Layer 13 of a small transformer language model trained on English Wikipedia (16 layers, counted from 0, width 128). Numbers have three digits each and are written without spaces.
A neuron adds its activation times its output weights to the MLP's output. To switch it off is to set its activation to zero at one token and run the rest of the model.

Output weights of the MLP neurons that the questions are about. A number n stands for (n - 500) times 0.0015.
n0: 473585368371462486589553442518372485674264549405467448479489413623650483445615853566423546514518608277382575493510453456456566385568655656733446269645281511564539381577181561564652366511541507545681650279552496446397479570567482575406507580507335721704427689373486693534701645324532558515341397573536393404579363340676500334548522377381533586446518594545330443349514241496591194660507
n31: 461530561520248413628654422405666375388563567446288507393474545509556680258438549552469430491493424356733649497494623365540464488219590494545561665593650378304427713673509578525686745629490624584550503471571510555494579450434424500466691304708526560354562539497325458562454433635545479510494335670717602475457355548433542472589619482484451583542481633593453547356691497475487580463422
n84: 527702590449634496286748396616440537590573493651379320465485547646351490271486420599235482298547466592486291325802561805571543577585487500561601556511507343458447594729559462532486493430496314510753369482521547496589496552489386239399595427362620560634358537533316424521486704364457459556557533577468620408262507482579699447664526365472366358608733534470831642504406465448511452361427
n120: 597741492508596430485853488557603886476297725421425555627383423631660563734548457382347500493302348632415562717552411687613438558650684548439481519464488391326481522640500573761372496389382504615749508581456524538679242575468626455567315403803582337453645482465595617507620235349687361557523386437426542428463685432592388353419765411593683569677508307468496713571293399474446548496451
n275: 473513636450602529574602605420535407510478480369433323671546578630371300523475474456636526319395399333626528347311445370494609515574378340510471535409414544756385627391450517442389608463487437528570365611497520513375593659399423625525310269385311506579441339684725428397463490421542463367513656523457449660682695500500476500516426542759378513487522381490491636454356588399756540645623
n277: 563387623464430243414604615539340343740650484681395617527316445607412136452542592492538640485412428582454370437515571517318440681459463788806267616545312404194523561276663425411670531536363492428642500563387384437535523438703310616416419628361355512655504673468134404636563372383347474736374528616440582523436524325685507627395723660385612426575484508463614446548415225723464577561389
n282: 534548410533823464374482377355415640398486534363766570353638367556763580653556660431388468236224538644417585483517446548364318729520557355500655468474595475525412399631448454680461472618555427549474592583759687363347369514782371550720496507598361461551562497435585373318469468378579514519417463463409411244483446447417524338576363523490605314522610735478396590390520626370489731535665
n341: 503319558704181481472370426478351443194432358424515579672422570439362401665625511500618628469444445405578615438411356312493545680444417394324493453492739507652460500395408379435572356386496489500261260689507361470230522363667387340550421560548530322567706545593580489528563529585310563430496885260578769544609268606544687442574432639418466449685562351290369400492507507511474553529669
n361: 383362669569479605490493507490290431422302574450559379441517605447723500764507681413582547497507468349425436418412307306449473601404658393433534457549562454613467553226584482463616592503604581347294577534665613429467553573751386510490379562333411423544562465490503548374621560495379468702534555421582433277632334480547656566664437547464449510598533393238386374751366742533575413493217
n503: 500480555560456559481427487381548650377580606382497590417560562637460475566418500338560574202470542463516515414427543243685391316717564553494615510547689398478500662450513624439446592466613399645308306471757570461716477449618560355500376407318603648385497561622365593556398558500380484339611410420342361429571369516660528305706608349294566422379561585520362441477460557500573443500354
n555: 467336537267622468698503639465433402299510533570544460528540447562453415738338522561476623410500462419486360563476628441386619610554646544465496524280514427392545483370500440465573583569616548521981304443619160582616475368445482378476260428565460475651536387686381500605520423529306595429297892616539440489652688482383463531419588726548403588681388387544657556428426242500644430459407
n707: 370675431390566551267552659506606445308454447466380406654574323398564491417503484627537284411577632479555652334365623409479583393437467302459560416431644589432546478657710714456515562649594296439489434303655600547509366503555338419525429622478526294599516621474500414434509516782440636673525332452519668388509592572440438611431412532528474403402481576389439493506509292568532366631497
n799: 337701523277466751699479449593471407492405205436653389472551529504522528515507690413341464503471399538507483449461449701521361435442564497525402564754393574621677729427664232571596518623552517416665371445792493601350611454705333504658496430474356597635364436361511493431288635681752469656464596544398328571638424554681575685410336433574372453529468336429839631518555388542500560570652
n865: 689317739528311385490408632609420765511372479464517476507561409536510374688454408683552390623347460414516487333562446734398541566548629542457510553604347546470497255572238354536510320535476581432504556598694555386583500402652503311614400534361613782490497601524513517699500312477400442383476376627497410467542520404648500523442797516493578497402543561782539477613566513543429385507713
n913: 507680798526370460286593456615460526642757603521526500521441540596530444682511415329251579799533785462440397569486427423379515685455613468395679266640400372389457507470451415489575682564563535493268688797542422321565529343572556529574391404485578662485433483249338615298351809544420552496515332422471514320378478594300438453608669517489467533632237345561423525619455518454555387539422
n986: 474409437529638254454500654571452768652229592405479236218541605437263481214687321308398651742524655351543648353305464536375622553580639496500492512670296504619496488696674517583587563434771271574519405536701648504552615704467558781660479239541459369415545549646305561404671520614624600542387669422605500436228725432476466689485483541469569596544385419575733600328375438594476300539324

Each question names a token from some text and the token that comes next. It shows the activations a of the neurons there, in the order above. A number n stands for (n - 500) times 0.025.

Then comes g, the gradient of the next token's log-probability with respect to the MLP's output, scaled to length 1. A neuron's effect is roughly proportional to its activation times (output weights . g). A number n stands for (n - 500) times 0.0007.

" g", then "b"
a: 551499512489673497500661492541569489499497500492
g: 662449394460388561421246403541329346498432614504491466463580720411437595658400404864456777477404482727533778649510308497389530506579476535549348530770767505350717535723512686597639333475698268520528565551296537578604519449477353376634466240529530461543341371642457600542411627478482299740270594536553417477366594607254496690481592458538651560518546460372423572523599360480492423211566
Which two neurons, each switched off alone, lower its probability most, in order? n341, n555

" pl", then "us"
a: 500500494489564536496734493688576500495493494489
g: 673352608449754553431349478494457324578523378641327609523526493484608412769559459444590428632496419387248518394436202462446668355432521468368275301578644419587612535396379475344378576529886634747450454439631629591475393598398310204575539528163646604297522626645622349430452699443450671718471393447309435498541526295594408334469472309394402645545542570494372488594363476392368496455419
Which neuron, switched off, lowers the next token's probability most? n503

"2", then ")."
a: 491495500499499493493490495499502496489497595494
g: 240409682534559422551521442466399384410364465454267525369670478586495382409823538470641249714450643542490400687383358434520401606389487115441502449525276350467334465650858380531378578341428339386434547317535769712501583483409414626516418433458374506503657586365534586589384591662498530474550474383328329308367609354578278727491546545350571533424418247589424612421568417542643538715462
Which neuron, switched off, lowers the next token's probability most? n913

"ck", then "w"
a: 494493489498490501495498500497508490500508498543
g: 263477655597523554711607453712308293596648575563405572500398343585557723276364503504496571286636407560214514513681451454605612210463524443528421628360493536462686439556214434468588460655266625521684380327461590590542546271518537646644485341458350708665599660704628337500494642539452509452274426541480407514321759473489536690587711585590479594493371465354346485461714363336495319557377
Which neuron, switched off, raises the next token's probability most? n986

"w", then "é"
a: 500491500694644491490497516498657496498500491494
g: 548188422377610546572661654464507593505349307336700385332677678286421544699647453472361687493677286645427665490463446392494584411506495538485471308515443613568465469471602573586372449506690735515629598508446417396369523684587729581367528404541208673362510738522620471615381333434585673461720224387560369692426608294782555470338616476530422737603400410349563492688469550580376516557367
Which two neurons, each switched off alone, lower its probability most, in order? n120, n275

"ath", then " ==="
a: 495494588489499563495579562490489499496499495545
g: 659524453538526374223536459520578524568524338618478556322626319610416396462710606603418520289660544356476295547588431691732480393514339661540838407454427563404314375622400531577369575320451437491385287689718771344342535713483813518837473429367637489451588401605415515439420227463656532507523317640781492502364572486484581504413432537298649634561610540635597378592605463621450507416448
Which two neurons, each switched off alone, lower its probability most, in order? n84, n986

" r", then "ic"
a: 523491496524496489499562493493549490490499495493
g: 486286315683432613404692378583498558606498577507281570397497680327550362722369469438484413411553471587551721584539729634503425541604650350446420487391360526815608517947576409579512547478398539513399481620663511489493376205425613189528453491670661472389676466717500448467322671417542593503546814317553365619520372337522497446568693513756361375397375663489541449401367602402629405435500
Which neuron, switched off, lowers the next token's probability most? n341

"ig", then "er"
a: 489491495497499498500496500499494645499524499499
g: 328581430850406558422552551324515374631511370618674478398522292385535540640498495467539515451503386507413508446546511464542638587553554505690390354407470532498533775469548598418412467526314377381398694629449381632353450523428499658392790572516515503473455385330196508477314439722610751654777420675207580337317519587669401525385531725561405506213699518367813571448384760546564480626437
Which neuron, switched off, lowers the next token's probability most? n707

".", then " K"
a: 711497489490491499498489500499494523489494500490
g: 476569604402511507533797503574470339496503738421811589555615466589598394425472468509474558567462409258319527716425609696699766324579566596472333217681455318614488407296355357565514399465467650748561573667614444622437556553409548436596282466429527212426386471534625587519529722398491371387482557413626400464460301539389524587234564635420355551282677553280243455549480536623515573245675
Which neuron, switched off, lowers the next token's probability most? n0

" y", then "any"
a: 498490490494612489492491490590587498491500500510
g: 559442599650502316507461348559610546494618393671408521585387484599536403384315454506670740397552494618396475632413343508529600604690700702513582576644378534647349340550388424514620476850305539540705443299640480638488478397464331545468498478454219220340590491313573238474580391292578406417633555179575335474481805382492360396458670629360313553475471502797512361499605505467480275560589
Which neuron, switched off, lowers the next token's probability most? n555

" in", then " m"
a: 496499495516500498535492492500515515498595492494
g: 462396587612310327723432801349578407532579281597221662673357289446538516315379397592601212409607449507489531462596488366487526693479408455333537377399207455554371290606516461513416141524389546707428494562386566515564515440253526318563581298493549604439481475587491368386546595479551585395336383491596595499361440705532476483353713418699627559480609665719602496180710406545469420367598
Which neuron, switched off, lowers the next token's probability most? n865

" t", then "â"
a: 696498581513566494500569518586687495506491500493
g: 491429576805259557551494611574520480422231407720609442348598656295566324522488697754314745457312500610584618473287626716700352523621471575536570399441542821694210528455346479393316594482513352326539498426397416680503577606572462672603532524631567386558482549423369641549704478547395453414544698618348551575536675548529278535753575462506384444407483468308591418663602471672456749512537
Which neuron, switched off, raises the next token's probability most? n0

"its", then "."
a: 492489683500496538498491596489490500499500500591
g: 354374571583557486653345427576334485469260575483460373382592514439245309401634611292517328702653655509432404492331458364553575432500644303410541518544170464601449333676707394610271740519460392614529466753624650679498540541476377613627262678354217363489430693421485376687588544595675580511477494370397305493212615397428554599501736491543568605500282344483594442561459417442390550668430
Which two neurons, each switched off alone, lower its probability most, in order? n986, n361

" t", then "on"
a: 540499600489686496500590553549644497494490500504
g: 366442574369487481750468291533491416488586534531559477475559496507616375600506340515632623636533673301232310191530610564235738423551427526501573375734558746833322462597578885554573464438527467505607571443590503513639416503424513200483524428678515505404441398438496486583510517478438270643637320232603665669576443417539486578540703479284674520439541454555463413450805393455572566447224
Which neuron, switched off, raises the next token's probability most? n275

"row", then ","
a: 490498500498495492499530499498622499499497496615
g: 594401306801572454468521529464430554449687547472539830358475531487336617547350629471297598544348573435506241657367527764621682400169550633421485319430206531494373471512607558575549766643497599408447314318605546521480724462826396520704384471502434365646400533550386653388444584520619535469663522550468612340500413584470463480562359158575639571510354394717624623576607576677406480593443
Which neuron, switched off, lowers the next token's probability most? n986

"w", then "ell"
a: 495500489693514489499489499497645490500493500490
g: 736728586385547648544400519339651463295573635353558646600328603394514533467643614528337525464548430363381533579677516499655344449606519459617535245412632368735300557639583565737510537480791501450411425472321532601539379736655428559483386279511506634470377582611648463568415454574688563386604389607686403367652512271525562380705508750548840601459276443854496513601674473586587454460606
Which neuron, switched off, raises the next token's probability most? n555

"e", then " t"
a: 492498573492489496489538495493494500493509489490
g: 679539355584474510565479687394518539610305775523518344595457462498577504272481610658504393569419493498371478234587638683437555483615401465436367697493540484380616297569386444673296154651388373412579756537566296438449559429306362472465615235346795536320351447448677448419521496472281586507414404491383805461477820764590683496344399439658520464589624591540361565385570561641563593503469
Which neuron, switched off, lowers the next token's probability most? n84

" n", then "y"
a: 506498498496708497500535546513815497516499499489
g: 558692482309395545304340246464414629530528459358642284459338593521502668409479546403483602349709496520276593684603368370580577502475509844408497576436415545513493450596524383505300465438492424570620484342759404582652483359263235650566491449380511350282300281519484380412640561361477467703490557512475165551370598504570441612395558500447368450671384435527329454099283503688609396606440
Which neuron, switched off, raises the next token's probability most? n341

"ang", then "le"
a: 494680513510510496492509499492493489499498498569
g: 406435616409451314614483388488648393456454290320313390466376545438623320652337480605420601692390519467659418389546365347497498210496552642537520531709475400455611571780255484450397444429538505462496527386364464299464698506300231623460634565702545371480559726686574382429400465466592390578636700174333534286462542559678485676411568577532301504631579440749312294467599635336321304579438
Which neuron, switched off, lowers the next token's probability most? n31

" J", then "ang"
a: 500786494534491489495499491489567490495499504498
g: 457479389666827618357755272553527564575413536495635273366467537475600539206497418690138329381652342541356449496705586521449553489418641526631312434556549533310375271409262410737291595472492460559604434397347572516536641559477385507269492479623524235322612567648510442758201361498550369510473399405690628575449422317392667471471565464341579527515569562542489418535635426365421648393479
Which two neurons, each switched off alone, lower its probability most, in order? n31, n120

"ell", then " served"
a: 499500491500497503500492498497531497500491499617
g: 299440621558600412434531468408498450732527317582272681565533613421584617533413640422405421776222496595343327373512407375374444369495539550533179590357508580647669477586413556379520688800654432484537476432711822435509579531587452637384410462381413579611396347446597480483586579512537420550542703811690583375480352600433457428634438742488447458694423562491492337520719652586784207394423
Which neuron, switched off, lowers the next token's probability most? n986

" Ch", then "ild"
a: 499491489648500522499494533492491495499496490499
g: 389684566631367700512662360524404582384443359462622591401369716642600465314553382531538523476410575785399415627660332555423500512589588638560713642531377422508702332662267525599304506310364285516651595552563639537640682706665467496690390555515421486454800566409682570405355490439366402459723464744668413809549675378432322512324625602556564428499636409690573478543571501380469362640704
Which neuron, switched off, lowers the next token's probability most? n120

" Bar", then "row"
a: 497500504489499554499492489532500495500496500503
g: 381751351519450386273546612398448346382520414530365643378472409547695442545697342723495457384462497727370394626513710598381430467645525489656364608625586420506477617293556300579684504490458453384373366529299473372386519494433710628505353469484441657771471751517680728359746739626263443650553329474568753408668545483625840625372555486437595319434495519412459566512354602504394331577482
Which neuron, switched off, lowers the next token's probability most? n277

",", then " he"
a: 527499497496498491489493596495492494497514489491
g: 272529368675589553479501420410739506479464316726522795572547253694316502332546594586476407326495538510599433415266514670356485474425332472424542354438291562403610474698506650417700653480566209544429482550221537529359330560315619703218482463490590669466576377459424520281556499589628435501502767394488405315562861702611586418361538358400418518452504611472592465477684636706468522537453
Which neuron, switched off, raises the next token's probability most? n361

" bas", then "eb"
a: 498499489500504634491501489499506499498497500489
g: 524419448382571581514337657353672430607543536240453164719632485557491578349408539331527343456741522472732475565494457569383426406460334545582621303399599541389559487479654600439478563663375566494402415631755637573401418356571612896400247404557410313595414328692588377258582434614691651482445311516301585418513525727598513627278339444483509471717650553230473442563456368367442487439582
Which neuron, switched off, raises the next token's probability most? n277

" Bro", then "ck"
a: 496496500499500570499496498489492500494499590497
g: 641408373356512512599485342388322353326657684374513554496437742531461381296476620449707480424398561679464637350597279393626441615487598528314465406558605429379609490574520486627548292405729433644484622354523505559615552582690527217454832542299433563294325467368535365406360580413565574437492739475501235631468552595555208307357659423455515490673646334560682450386650546696297682609566
Which neuron, switched off, raises the next token's probability most? n913

"c", then "ott"
a: 498591494498491502497500499493523525500588499490
g: 428591413415612619569508581415375490485672475598409448439619422448576552706555424604649367458484486751812561532480644625598534439265460146318283420493588555603209435325433762568791559665568451295390309433403389552469511332221556700433358334385749314599465406355300583376317495645539450380446519557584411516447645541777543450458706550399443653510492539532351453391376720589523459492455
Which two neurons, each switched off alone, lower its probability most, in order? n31, n707

" for", then " n"
a: 500492491489500523591495489494489575497524757493
g: 633310504602289401656363619332648448647703642263401508579559510529547455341375509534645412677426320567495595349397736403317421520727277533353606630500560543289427329463539432460271500512388360653373553599505421403470597467238411289561547578563571609720537572425423561542557750414501409552646394684507673691309540735286272432431517383531546638417563468724531508377789352645359338623495
Which neuron, switched off, lowers the next token's probability most? n913

",", then " and"
a: 493499518492497492539610604490493489499494490548
g: 645467439589677546423413278605639557296521571551636638392467417514450563543582700565706392598450832562578385717470278370514574399416595690522431355540634408437228630324644646450552594324259776483636566321353711677701564426297481361534382628430586523482423496517656364522544580576309643524469723623343304688489515424547413536626486474428633428495504650642622499760555616557438306708292
Which neuron, switched off, raises the next token's probability most? n341

"m", then "ot"
a: 498495599500494498498521489499492492493492499496
g: 514391359469753523696564578505634530451366584585443124392472466406854591752711508433429639538330429405513645540495725575719365342427508538495503354539476588732490475392659631553554390515581635470587467423493582450452664420277486659274408488201450740289542530488383391483622420408600552720405381464508555542511406337597483341740635547510673507629423458414247386693490683771609539630508
Which neuron, switched off, raises the next token's probability most? n84

" camp", then " in"
a: 499491565500498740499490494500561500498491496522
g: 444618652391659460450610452390442512371510586460549566822640498629677508659436515630585484193271257448734242470593436435502517764676254431615494355700462683548307709374400449664742554501483473482463604465289598518343614596449646482493493405727621493455426418525464780735414545437324562570428464533737643480419601354717540530514404450519464323633477693183483598422387590533530552615545
Which neuron, switched off, lowers the next token's probability most? n277

" his", then " father"
a: 545496495502495489493511597492574490498495490508
g: 597445413599620575546575442667331257519371436407562693500600746469271483504374766187585252370544598245560393642327640394482541458388381368553412468536514434576362575453240522509476513450475536625576432357604558581575454654426624358493459684761443602474448436887352599267595563655539578666471604506386468543560668325578515411534684387153434402530466605288341449632314570596589664567442
Which neuron, switched off, lowers the next token's probability most? n361

"ons", then " are"
a: 497489587500491558497520501497490499499498498603
g: 521736290562397397421713583547657483513759293458349465419415409538647467445458527540588387238659417464584911445372327677665708737616465558477531481477631364481562553573202763631500277430591664440530571314594445455460630568511681417449656593451741619744369485346436591429461513541507302478504550429376765603605384650432499342482421589257628361605562553624309489549566482469552370423371
Which neuron, switched off, lowers the next token's probability most? n84

"od", then "omin"
a: 491494553542492491498494577495657492494492498490
g: 472486523638514565425713407540659541686544423259444401379401237458719563517491429521406413576544358550478581041662522346335573523452383421339454389299451605732476718228434490673473786451226572375541383394426337558438476643435566457477523311672498521495350393662468316361487542535752389543655419544427316236585444598620577665333355593556613525468424516434438200386359465496590601544566
Which neuron, switched off, raises the next token's probability most? n555

" by", then " Bu"
a: 494499490489499493525549490499492496489499564496
g: 537511358301441619628496433505523454520692636233463460269622614467619614528604438745460614559584528530479535382223504462441218661435414589422352690301671394710629572441584564670508417613496444652555537570584248405469554633643501567643590236529507271392542627114812550640330415488285442428540602555550569562513463610484757410510464448539523544290685571520546416673348344510417337283660
Which neuron, switched off, raises the next token's probability most? n913

" m", then "it"
a: 489495489495579493494497626494774500494489497498
g: 533489511523375559693615682564457621496452548365567511710380591459513425667477766569389496422369479664446462478470333457515525490363654383319705517287547311697598678632546705390608507348474546637595494452551523536449459376366635244453428625500458521541523336403562451275363739453747646605395395558660755457207355426285413865677682687378598485487627484447489597691618331437661384455250
Which neuron, switched off, lowers the next token's probability most? n555

",", then " Ma"
a: 501490489491497489496970490489502491493490515489
g: 335561455427425515738665385525211471577340728313483302313431745511442547647400612464669402450506500316501700474534479494421324407595484415543454419815475579556488467300466529660383577554572484468544267547409273473371562568454653509536395565471631381533531427577348636477426771504656572134633388596519403616506297683463459461296206639554601495350424399151393364548432520523557380413758
Which neuron, switched off, lowers the next token's probability most? n341

"\n", then "=="
a: 614497490494490492499491544498490497489539489497
g: 502483616345613211573621471501467446653343468445565711531532468336457200479575638287394478472587564745462738410321598342400559755565613601272645579483488493526414480620792348357507645492721467616444679586604732566434694448445309354440508540481167675509661457499496549368573510508432496674480461697431474394550559612404607404471438585618780369353302608649357547619354675612689325450421
Which neuron, switched off, lowers the next token's probability most? n361

" the", then " first"
a: 492496491493500489494837494496505500492491492498
g: 417406370500559327425380621257535600325517346503685470675616253232361344599381430567739246366532431655487592617404413549599539448394523671517465464376575233499465731407444630394449620453539252398526499668666468593433342393431572252589520637263337537502562422516756322345588477438469454530668360431679517303442619345542469339775391409428453425535396553649318446446300557678321731523476
Which neuron, switched off, lowers the next token's probability most? n341

").", then " \""
a: 714499496493497496565490494497489499775490491497
g: 547457465583423776515489723584485486759494468666710392577571364750492658514422391419488387522457401399486529499349451667120476436373840369485546486433427387483510713623420094589369491485608442652368666552316375472523604567464245382551528473725536456556468511530500713425450479647454568545564607367470465613497347529672450511194497373391302544580488268460670512150593448381531676526587
Which neuron, switched off, lowers the next token's probability most? n799